Layer 3 of a small transformer language model trained on English Wikipedia (11 layers, counted from 0, width 128).
A neuron adds its activation times its output weights to the MLP's output. To switch it off is to set its activation to zero at one token and run the rest of the model.
A neuron's activation on a vector x is GELU(weights . x + bias), where the dot is the dot product.

Input weights of the MLP neurons that the questions are about. A number n stands for (n - 500) times 0.0014.
n52 (bias -0.191): 476 627 546 483 679 397 448 462 572 399 467 340 601 525 292 486 616 485 312 510 400 577 751 532 636 608 239 550 446 187 469 362 821 444 685 637 448 356 490 374 232 604 442 622 468 550 370 131 331 459 554 468 695 287 546 578 574 599 513 522 752 511 619 369 485 327 563 485 656 433 483 576 610 392 478 463 412 620 510 490 589 421 460 594 414 556 403 515 516 461 511 485 446 586 485 589 434 441 567 307 557 548 431 459 496 524 522 566 466 496 270 549 493 568 575 642 284 447 496 409 388 588 584 550 403 150 540 621
n61 (bias -0.122): 433 481 569 489 211 403 488 611 516 569 435 445 561 874 547 515 515 471 417 534 313 493 653 661 678 496 484 412 531 469 326 627 472 370 179 512 525 434 890 449 581 470 559 359 826 532 552 451 542 245 669 729 655 488 404 541 628 558 598 419 446 261 396 353 553 439 522 209 409 450 485 372 548 386 516 689 213 621 468 402 602 533 622 583 447 550 599 589 704 561 242 721 563 565 254 447 546 443 543 265 697 565 400 558 465 422 683 513 496 435 496 454 341 571 481 553 335 547 585 588 389 626 567 700 303 334 375 488
n98 (bias -0.164): 445 576 649 441 528 376 454 575 544 479 561 642 346 360 592 316 170 488 416 454 523 610 712 262 488 364 293 488 431 308 426 530 437 723 297 607 427 482 553 294 624 658 467 551 746 566 485 581 572 373 566 493 766 533 586 702 681 435 561 493 593 540 542 378 466 342 571 692 769 453 518 400 534 551 377 485 558 695 415 675 416 554 476 699 518 500 528 595 451 292 573 542 455 479 477 363 369 422 431 557 548 410 426 423 237 278 682 552 296 583 538 677 489 330 348 401 564 378 417 425 618 465 487 520 699 470 368 504
n164 (bias -0.019): 470 524 667 510 420 301 453 470 393 460 415 653 422 533 466 494 460 597 471 417 468 637 319 449 446 470 504 391 663 457 398 560 541 504 278 218 386 447 377 544 497 571 606 654 641 606 569 467 356 136 704 429 596 598 457 426 686 379 585 723 450 537 516 319 619 398 569 185 213 523 474 424 577 482 465 570 483 621 503 471 500 432 481 541 477 296 553 409 588 428 371 659 314 553 550 542 602 484 419 493 645 542 462 539 651 477 564 347 423 423 468 557 513 691 519 477 608 276 514 473 297 453 568 664 450 548 567 558
n171 (bias -0.053): 465 342 524 714 377 389 515 417 609 644 423 392 452 960 507 578 288 672 411 460 647 563 454 507 586 540 607 472 537 493 267 546 616 434 359 369 406 456 714 406 630 886 571 390 577 639 477 335 427 355 515 603 523 633 639 612 740 367 322 413 442 526 594 298 722 400 493 496 363 500 493 424 424 319 515 542 460 603 636 475 574 566 535 635 550 533 514 537 304 613 604 705 486 651 430 543 381 586 390 507 697 431 485 465 518 412 485 515 539 404 239 471 522 606 542 349 249 666 706 489 451 365 520 541 356 504 423 604
n261 (bias -0.002): 527 342 446 552 627 485 564 750 559 451 556 551 636 571 387 765 294 401 562 585 474 381 431 507 588 500 571 566 630 592 685 519 449 605 475 537 523 315 546 726 589 520 518 473 539 409 581 643 382 519 355 626 368 540 504 504 511 468 403 549 457 294 309 606 522 489 450 560 426 447 592 784 701 629 418 522 375 410 364 531 656 671 534 434 221 293 475 521 425 663 478 443 531 577 413 421 339 577 418 625 479 422 544 645 479 707 455 510 634 463 400 193 536 214 180 276 596 412 411 326 397 581 457 403 580 738 452 558
n527 (bias -0.050): 473 358 288 410 525 458 394 377 327 456 449 617 541 593 762 551 597 671 560 245 519 399 521 432 509 183 426 668 446 701 404 430 727 402 496 432 898 367 632 536 140 373 391 496 500 609 664 274 367 401 541 264 482 478 557 641 299 576 425 411 601 190 386 730 426 514 458 264 395 752 264 431 750 792 555 782 545 255 633 603 284 552 428 759 439 580 614 421 524 471 684 505 487 513 462 383 565 644 602 725 436 662 815 670 575 504 505 497 534 611 713 247 353 338 649 530 804 421 343 619 441 558 687 475 420 645 241 554
n661 (bias -0.117): 470 500 485 263 447 619 449 527 468 628 413 627 529 214 596 485 617 513 458 259 525 496 439 336 546 594 340 547 428 395 708 292 444 860 453 375 781 508 617 456 443 609 693 279 366 665 512 515 625 684 588 445 326 599 371 367 480 464 596 783 379 408 459 554 508 656 577 455 570 527 519 541 734 332 463 455 705 476 696 320 428 542 323 359 504 598 395 738 450 672 345 641 508 411 350 434 241 265 591 324 534 307 541 424 445 496 529 516 704 401 538 386 358 572 579 666 406 448 512 562 468 649 604 648 425 641 126 432
n674 (bias -0.319): 580 736 456 519 589 403 400 450 520 310 549 531 457 323 606 385 550 665 470 385 386 397 712 324 302 477 613 433 598 130 243 308 536 451 454 567 436 477 527 610 633 489 662 522 364 496 429 383 758 562 559 632 687 356 323 614 209 457 749 391 485 559 455 504 431 294 554 520 356 519 424 611 548 386 436 436 426 640 360 406 641 739 470 508 447 515 618 312 279 593 703 631 710 436 377 443 553 580 454 238 533 552 846 566 643 411 524 545 622 528 548 577 523 563 229 432 456 525 343 339 654 303 592 515 471 496 613 316
n734 (bias -0.162): 496 432 601 427 360 639 639 551 597 714 634 688 473 607 331 625 306 583 585 523 565 593 349 520 361 565 361 472 365 452 350 582 423 456 362 530 479 630 477 480 354 609 444 582 461 447 617 675 613 389 635 608 410 657 552 510 421 480 473 461 672 421 640 510 486 316 537 452 401 429 567 510 493 511 466 375 402 431 385 525 546 590 584 493 510 610 183 494 459 564 523 466 320 589 462 425 200 283 438 506 534 381 658 503 370 450 246 455 531 537 400 601 673 534 200 430 534 617 470 545 450 511 521 500 573 510 279 572

Output weights of the MLP neurons that the questions are about. A number n stands for (n - 500) times 0.0016.
n52: 542 477 383 528 551 479 492 528 527 554 418 516 585 606 537 418 372 445 584 447 504 683 575 498 446 517 535 526 446 602 593 500 467 329 687 480 496 597 459 556 509 623 403 381 514 464 507 382 526 389 508 562 513 469 471 471 476 521 425 521 550 520 483 458 495 423 461 589 516 581 424 664 543 537 460 598 434 637 429 343 502 539 386 251 486 424 457 507 588 390 542 568 464 392 540 453 586 509 481 488 496 425 583 442 597 628 426 560 533 496 529 555 485 494 581 472 428 399 469 458 605 552 643 520 500 459 539 544
n61: 465 506 597 439 475 471 674 477 455 516 409 459 410 481 529 400 518 554 639 484 397 518 506 552 613 533 445 393 575 570 464 592 453 500 595 473 381 473 410 438 408 551 586 460 480 490 551 371 579 563 619 586 360 502 439 478 513 468 465 494 516 534 409 500 432 617 487 519 526 504 506 537 384 400 573 424 474 459 472 516 563 435 468 457 574 407 429 579 432 379 562 502 382 479 582 649 435 520 449 587 528 373 506 594 568 498 539 449 507 506 515 476 484 514 518 421 467 532 561 498 508 513 407 368 504 539 494 502
n98: 505 463 487 650 369 345 478 511 582 559 674 494 408 466 506 570 303 380 462 601 511 470 652 404 611 535 405 398 404 327 506 449 364 503 491 604 408 494 473 482 592 509 491 443 494 546 459 445 468 475 472 425 666 415 478 582 398 471 540 384 649 732 564 507 368 379 694 608 628 553 471 470 415 637 512 686 401 579 285 489 538 390 355 273 558 599 479 482 345 243 652 631 497 446 560 515 386 432 535 602 592 488 477 356 529 534 552 646 540 432 573 611 556 610 688 450 598 650 627 503 386 379 624 536 481 636 562 362
n164: 433 442 612 597 393 443 490 490 566 354 447 471 472 523 533 520 508 556 498 474 526 393 585 493 540 622 451 527 526 578 466 493 500 490 442 437 452 466 497 470 458 540 580 591 552 453 618 542 469 504 554 587 416 510 433 509 447 541 434 524 427 441 459 656 510 511 392 605 487 399 406 521 385 521 504 521 598 544 446 515 531 397 487 463 530 483 434 522 467 395 408 472 551 583 551 517 517 342 608 418 412 566 491 569 558 475 540 520 554 599 512 493 442 474 471 433 557 616 519 533 511 594 498 469 428 477 483 517
n171: 439 711 504 460 247 414 451 392 447 551 334 631 650 730 631 693 446 641 390 589 581 545 609 397 615 401 721 471 563 223 700 485 307 569 387 693 375 539 404 579 599 389 351 649 590 634 306 431 437 679 486 344 627 567 707 447 656 342 378 596 489 478 439 379 537 596 604 496 439 465 518 462 593 407 413 543 310 584 478 480 620 618 515 776 843 410 671 286 589 562 351 619 500 386 461 181 429 533 591 588 655 307 465 586 500 242 536 642 477 386 622 372 350 343 391 504 576 512 508 510 440 551 353 459 492 412 527 430
n261: 449 575 603 544 392 497 374 372 217 510 387 283 437 449 473 311 408 496 431 531 592 507 638 557 571 582 537 497 412 514 417 493 634 340 636 537 284 407 541 563 404 466 327 497 548 413 466 588 527 612 653 388 676 614 394 339 508 555 599 415 561 630 691 457 386 503 585 575 416 518 287 405 430 281 756 540 528 503 717 369 298 500 388 722 518 636 539 251 490 314 340 559 605 381 441 430 688 565 551 520 592 586 507 235 628 359 391 566 614 483 426 696 486 539 639 554 352 636 465 659 576 522 406 635 493 439 590 315
n527: 395 356 190 527 595 443 510 588 493 586 467 356 403 435 595 507 465 474 580 358 668 413 402 251 625 319 456 547 559 527 630 604 609 321 482 748 677 467 423 651 589 410 397 615 435 591 630 621 455 460 605 478 618 434 465 567 400 526 425 549 490 427 429 656 485 479 422 403 666 594 340 344 602 735 447 811 431 493 451 657 215 500 454 397 358 475 589 552 438 490 673 517 315 367 322 567 740 510 552 451 514 621 500 569 503 370 666 534 454 507 477 597 363 561 608 722 564 348 440 440 374 507 616 333 332 565 438 667
n661: 485 538 456 585 434 522 417 529 573 542 604 595 423 581 472 328 468 403 473 491 533 681 377 566 527 551 387 458 435 382 713 643 481 577 480 508 666 464 445 796 577 583 465 483 497 430 384 618 401 533 432 660 397 457 580 564 516 646 500 472 260 291 522 545 494 594 416 482 482 482 627 479 448 530 690 533 509 503 603 492 598 514 439 440 406 604 538 540 572 534 385 560 489 376 410 544 497 486 482 329 352 411 503 371 528 751 412 557 497 383 484 545 659 482 508 559 241 531 395 562 561 677 332 503 328 355 506 538
n674: 496 616 537 682 440 445 673 410 466 692 666 500 491 302 263 338 257 618 645 571 279 358 741 565 324 621 505 597 634 217 413 514 720 647 443 754 227 568 517 562 558 246 490 277 522 436 239 592 313 337 558 599 661 379 179 759 311 555 772 556 421 429 606 580 469 260 489 696 587 683 584 805 570 465 534 535 415 885 197 372 495 782 130 373 563 978 437 495 420 212 586 481 806 432 495 636 539 304 434 531 641 457 478 542 551 495 397 704 694 618 536 421 584 404 561 616 674 399 476 320 471 328 610 614 735 505 396 380
n734: 537 437 350 479 250 602 587 514 482 673 529 375 555 547 491 660 571 628 481 401 440 440 524 408 407 676 574 385 457 675 509 717 324 659 518 597 573 645 406 573 379 563 308 452 562 518 402 376 557 683 600 674 426 608 657 252 607 471 426 464 580 479 726 283 573 584 541 541 389 427 521 540 466 616 362 360 476 429 367 522 497 554 573 336 593 403 392 563 449 411 566 485 552 619 474 432 437 473 455 323 449 527 568 616 671 284 477 433 489 434 477 590 536 524 445 580 383 471 338 454 400 442 564 515 538 516 509 557

Each question names a token from some text and the token that comes next. It shows the vector x that enters the MLP there. A number n stands for (n - 500) times 0.0063.

Then comes g, the gradient of the next token's log-probability with respect to the MLP's output, scaled to length 1. A neuron's effect is roughly proportional to its activation times (output weights . g). A number n stands for (n - 500) times 0.00073.

"ly", then " to"
x: 496 427 252 323 419 641 512 666 356 467 456 488 463 475 337 667 457 629 625 491 442 441 526 406 554 473 314 441 387 508 575 494 394 501 534 482 300 541 538 572 748 421 438 749 451 540 556 433 578 475 416 630 548 669 376 595 629 280 502 574 481 431 521 383 430 413 787 562 587 604 414 725 281 488 618 183 458 411 784 497 324 448 604 458 673 518 714 689 636 561 439 434 544 665 443 156 607 474 388 426 551 538 387 651 567 576 478 514 420 426 648 410 509 517 623 437 730 646 525 442 386 509 675 305 394 313 857 463
g: 447 397 544 527 467 669 409 655 366 437 388 484 479 388 414 459 551 441 543 585 306 545 387 734 835 368 290 604 426 431 564 543 484 266 585 547 589 289 664 459 542 608 826 482 431 495 575 459 395 359 509 502 354 509 433 448 488 453 609 467 375 495 687 615 393 440 619 264 497 420 489 424 374 312 639 401 603 352 372 416 426 558 447 620 541 722 488 723 745 395 636 527 487 617 639 571 505 499 227 716 349 484 584 611 523 799 576 494 558 257 349 680 383 304 578 469 514 627 467 494 577 614 524 601 420 371 449 559
Which neuron, switched off, lowers the next token's probability most? n171

"ic", then " model"
x: 496 428 320 398 309 524 494 660 439 410 545 518 490 442 357 633 437 659 630 491 439 452 570 375 545 454 392 411 399 531 552 431 390 475 550 505 279 578 451 563 709 558 310 646 562 568 547 493 585 416 460 604 545 646 322 576 587 198 464 569 464 495 457 429 487 444 804 546 678 592 435 635 413 552 624 234 436 542 724 513 320 439 567 447 789 517 755 731 625 481 389 566 499 575 530 201 596 542 271 414 419 547 415 609 546 605 426 516 446 392 623 417 519 447 713 445 793 588 545 416 492 516 661 194 403 364 792 469
g: 269 547 555 395 557 433 568 406 481 830 358 407 244 398 519 553 440 233 540 573 603 286 412 634 278 574 535 357 399 592 441 382 496 339 597 701 431 492 602 509 536 551 394 587 599 430 480 477 179 617 501 453 527 541 489 441 475 678 605 476 472 571 556 733 556 745 451 598 642 639 446 373 251 555 477 555 561 690 551 336 696 388 457 410 566 647 289 556 562 465 436 287 485 256 363 725 540 498 392 606 683 606 573 437 472 513 480 718 565 577 359 592 359 607 526 648 562 646 603 492 393 578 432 419 286 422 564 509
Which neuron, switched off, lowers the next token's probability most? n98

"ative", then " and"
x: 496 414 324 399 320 526 519 697 428 419 484 465 489 472 413 603 442 631 587 502 425 434 532 395 583 435 379 393 382 493 523 452 399 504 501 520 243 561 533 521 667 541 379 667 551 576 579 405 499 576 441 511 594 687 275 629 636 234 572 578 485 407 513 458 513 441 816 506 661 575 423 688 383 443 644 244 482 510 702 460 353 438 617 452 770 546 693 755 642 479 462 534 450 525 518 270 556 552 286 391 555 569 337 678 532 648 535 516 511 459 572 453 469 417 763 443 779 588 537 419 406 424 712 210 411 355 671 422
g: 514 542 414 644 116 367 784 430 517 623 347 738 399 438 526 502 508 422 401 450 528 556 464 691 384 681 600 396 576 357 277 720 516 426 714 510 296 584 481 400 313 535 362 701 494 331 602 441 365 513 624 674 445 578 485 493 688 483 628 398 614 557 349 581 449 559 351 384 529 542 543 473 308 512 589 499 422 624 339 585 718 524 573 656 629 550 325 438 393 562 663 568 202 592 578 434 569 583 420 437 544 549 442 529 348 388 555 477 227 626 456 334 632 526 384 445 494 414 441 427 602 398 449 470 643 585 658 733
Which neuron, switched off, lowers the next token's probability most? n61

"ul", then "ates"
x: 496 422 414 445 301 511 526 594 458 413 563 426 491 449 370 594 467 678 614 442 468 465 523 275 578 442 277 385 407 486 612 514 413 397 544 490 312 669 520 484 592 488 387 704 534 522 535 519 550 497 470 531 612 609 341 596 555 281 530 594 416 483 546 540 493 366 717 462 696 583 451 735 394 414 705 106 409 522 777 476 357 429 702 425 835 564 764 655 635 504 439 481 505 542 504 197 548 555 313 356 517 576 335 715 548 674 456 515 434 308 603 356 513 446 641 452 739 734 569 443 423 486 668 319 387 342 758 495
g: 404 800 683 447 464 610 499 565 511 457 391 477 425 522 568 649 654 455 390 706 617 455 506 453 520 398 311 351 679 663 765 276 625 512 415 381 201 501 586 527 690 460 680 594 470 353 283 609 260 485 554 279 431 558 480 624 441 371 361 543 468 408 581 597 460 602 558 353 431 497 394 619 496 582 321 655 496 494 417 270 472 497 739 589 423 735 628 475 511 460 423 706 314 716 264 570 529 496 656 390 526 497 558 356 348 483 344 374 657 677 581 532 674 475 504 591 444 379 443 406 456 327 579 549 555 433 551 473
Which neuron, switched off, lowers the next token's probability most? n734

".", then " They"
x: 496 416 209 359 361 608 649 598 410 473 589 507 479 480 372 611 440 653 670 468 418 512 514 468 553 441 296 445 389 567 470 494 434 418 611 473 347 598 423 576 581 532 323 681 443 485 528 462 605 552 393 592 508 722 435 551 587 263 409 577 432 388 539 498 472 394 726 631 639 617 432 711 372 440 535 163 506 426 714 407 381 456 728 446 795 548 645 779 612 563 445 517 512 553 505 177 578 494 222 439 453 521 450 729 587 683 499 515 451 278 609 395 470 547 566 440 742 752 541 432 367 474 640 316 412 333 618 518
g: 645 442 707 500 543 555 619 431 634 609 590 620 487 576 403 521 529 500 302 617 488 480 737 517 411 435 511 451 547 277 539 646 591 656 648 192 550 596 512 486 473 456 511 387 482 461 569 556 645 508 443 465 764 471 620 443 330 598 475 473 620 483 720 459 516 354 324 515 611 420 346 248 558 350 648 470 437 685 287 546 440 404 429 499 461 472 446 391 453 432 355 546 692 432 408 478 349 501 697 629 363 302 337 408 509 524 349 867 385 446 630 728 408 703 601 384 582 312 518 251 469 598 359 654 301 617 492 562
Which neuron, switched off, raises the next token's probability most? n734

" the", then " President"
x: 496 410 239 499 442 534 467 592 351 391 552 527 469 477 407 587 420 697 632 465 435 534 513 389 630 400 446 454 397 540 555 355 470 391 585 512 284 515 525 533 729 457 334 700 428 565 509 470 550 528 381 518 502 709 398 518 621 254 504 584 444 420 542 430 529 431 904 552 634 625 438 623 400 485 550 265 480 505 752 491 442 427 659 480 777 499 679 704 648 523 460 457 531 457 573 272 548 553 362 423 479 576 391 658 572 686 447 513 425 492 610 396 491 464 710 441 676 762 535 445 394 495 652 295 391 322 702 426
g: 785 467 402 578 563 697 662 595 570 529 365 510 351 396 507 520 475 430 348 595 439 429 319 475 633 275 468 475 639 613 604 486 510 532 475 356 552 544 438 546 493 541 500 341 420 565 457 593 407 398 480 546 547 580 726 504 597 703 477 529 371 512 771 387 493 600 390 560 450 482 576 643 376 432 208 635 480 569 300 701 504 630 657 168 366 227 165 602 538 358 647 477 450 465 446 562 577 581 431 535 459 594 413 552 566 409 630 754 481 533 304 524 529 451 432 282 637 383 442 397 440 566 306 560 486 831 590 575
Which neuron, switched off, lowers the next token's probability most? n261

" from", then " Uk"
x: 496 430 130 352 438 563 538 572 413 412 496 522 477 466 456 652 440 665 576 527 410 522 515 394 633 446 322 427 397 443 553 433 467 438 646 502 318 586 471 566 598 520 336 655 442 531 481 418 501 501 465 529 582 592 425 541 581 231 473 591 456 382 552 464 547 430 767 590 648 570 425 814 441 513 778 228 477 445 743 464 365 421 668 414 745 529 682 738 640 554 494 547 474 545 528 306 557 469 339 451 440 555 384 638 597 718 442 515 461 417 574 487 524 439 692 447 702 780 554 439 320 446 705 280 388 288 676 426
g: 454 438 414 495 607 347 587 386 683 506 648 627 594 530 757 310 305 262 613 448 464 684 567 435 563 696 585 385 540 467 502 492 597 381 550 329 506 509 494 419 555 541 441 434 556 599 480 294 474 382 301 407 422 511 475 389 735 514 601 470 478 541 163 493 433 446 732 381 449 349 252 643 430 762 596 646 430 496 369 419 406 356 665 548 267 606 439 759 578 388 615 417 513 386 652 514 396 409 438 526 499 497 545 500 496 490 573 364 477 724 498 463 640 371 640 748 391 619 600 481 402 775 579 398 683 429 369 607
Which neuron, switched off, lowers the next token's probability most? n52

"ost", then "ers"
x: 497 420 417 358 290 556 521 739 409 475 487 472 493 453 354 655 433 661 580 483 439 514 504 295 592 445 382 365 378 511 526 433 451 508 597 481 313 547 485 534 677 447 365 637 513 544 520 508 543 511 391 594 538 685 432 482 536 252 534 600 482 536 550 437 428 387 755 524 619 694 452 676 344 420 593 230 522 547 745 490 333 404 615 451 809 512 795 704 667 541 411 572 481 569 552 178 572 554 261 353 498 523 383 726 611 689 474 515 460 399 610 451 437 453 701 460 783 689 543 415 502 403 693 221 386 307 736 491
g: 753 537 535 571 546 673 586 598 472 407 539 361 270 511 522 496 463 574 420 487 351 427 392 513 654 723 590 645 414 340 439 508 461 559 401 361 516 294 463 320 305 547 507 629 427 428 437 267 662 408 614 449 530 479 282 399 660 454 460 565 520 377 428 690 390 578 445 403 396 396 602 676 551 459 456 486 517 596 403 440 582 434 463 415 179 697 622 426 435 608 249 559 420 544 693 482 628 720 670 415 265 450 448 661 574 633 596 661 616 709 506 371 716 721 466 339 718 396 376 407 387 632 402 653 393 524 611 518
Which neuron, switched off, lowers the next token's probability most? n164

" in", then " a"
x: 496 398 132 365 537 540 562 545 390 370 589 560 466 460 425 668 422 623 575 493 390 535 554 350 592 440 360 428 352 444 519 461 384 382 668 457 317 566 498 581 593 543 377 636 429 584 557 497 566 542 377 568 547 595 511 498 535 347 528 577 447 482 482 526 498 422 751 570 661 590 422 693 378 455 734 154 491 451 739 516 391 432 672 452 712 508 823 693 679 488 444 546 477 554 517 208 611 461 304 404 400 539 434 710 608 687 428 515 455 377 622 440 448 560 726 456 711 790 545 479 394 538 671 327 368 313 615 454
g: 207 505 490 343 379 490 507 645 778 538 499 621 560 295 387 571 600 556 668 476 614 351 426 536 667 427 407 594 189 334 432 561 414 446 625 580 682 625 324 525 417 444 474 578 463 465 656 550 491 426 515 663 404 519 409 735 749 594 400 613 245 642 497 493 493 378 586 664 533 605 533 497 684 369 522 494 491 521 526 453 443 461 526 508 671 487 430 734 715 673 252 677 473 353 271 455 411 346 508 614 311 333 573 389 645 556 473 644 400 362 439 409 554 445 383 543 459 440 264 492 429 473 550 395 589 449 553 778
Which neuron, switched off, raises the next token's probability most? n661

"er", then " child"
x: 496 445 259 391 373 559 551 692 404 408 542 473 478 445 400 634 450 609 639 453 456 480 539 433 540 442 310 402 409 526 568 422 401 518 596 507 289 594 480 576 830 490 290 696 490 542 567 464 570 538 455 578 513 597 312 604 461 295 464 592 428 451 539 486 434 508 772 542 642 633 473 584 397 522 670 230 494 488 692 529 287 441 679 428 671 521 737 699 599 554 424 550 457 519 474 142 554 534 244 390 546 567 388 704 610 639 404 514 432 368 641 368 570 452 652 438 789 627 576 442 426 511 691 157 385 316 792 582
g: 278 526 388 358 444 677 708 486 398 704 513 346 639 604 564 308 460 448 516 685 385 384 403 410 589 365 372 605 519 404 460 546 344 582 431 571 489 305 506 718 392 398 505 497 476 476 585 537 531 641 544 395 414 697 408 337 649 219 483 439 658 511 403 624 689 525 757 314 413 652 418 597 552 389 506 364 482 622 425 367 578 502 537 332 635 697 532 460 744 225 433 515 359 330 381 418 747 565 509 429 681 532 544 271 657 550 439 492 708 542 445 466 739 494 649 645 412 557 536 550 422 488 579 433 499 286 507 616
Which neuron, switched off, raises the next token's probability most? n674

"é", then "ti"
x: 496 420 276 354 366 550 553 670 379 353 565 466 472 449 420 662 460 617 603 450 424 467 594 444 612 432 307 395 326 492 580 479 472 462 519 502 338 573 452 533 785 444 264 766 492 522 619 415 560 552 395 538 565 608 452 633 553 266 492 603 483 574 523 476 463 478 741 530 577 562 443 677 295 425 628 182 430 504 771 422 316 439 639 335 647 456 651 695 657 582 419 465 478 487 534 130 623 573 323 464 450 581 309 690 581 772 429 514 508 403 592 435 535 521 663 450 711 639 590 472 493 474 678 259 369 308 834 532
g: 199 359 709 646 509 486 393 386 309 556 617 449 303 413 501 507 346 431 222 299 583 646 455 511 519 495 532 515 443 545 590 454 495 248 487 603 394 473 446 373 503 545 554 571 564 397 551 744 695 433 427 390 614 651 424 632 619 575 432 615 432 646 365 610 656 394 424 767 545 489 468 583 418 611 561 318 450 522 483 422 294 692 762 498 505 350 714 636 663 538 463 528 429 397 617 354 597 546 448 343 367 474 570 522 561 424 499 492 637 388 300 631 859 410 510 448 571 362 437 530 378 650 654 412 522 285 522 663
Which neuron, switched off, raises the next token's probability most? n261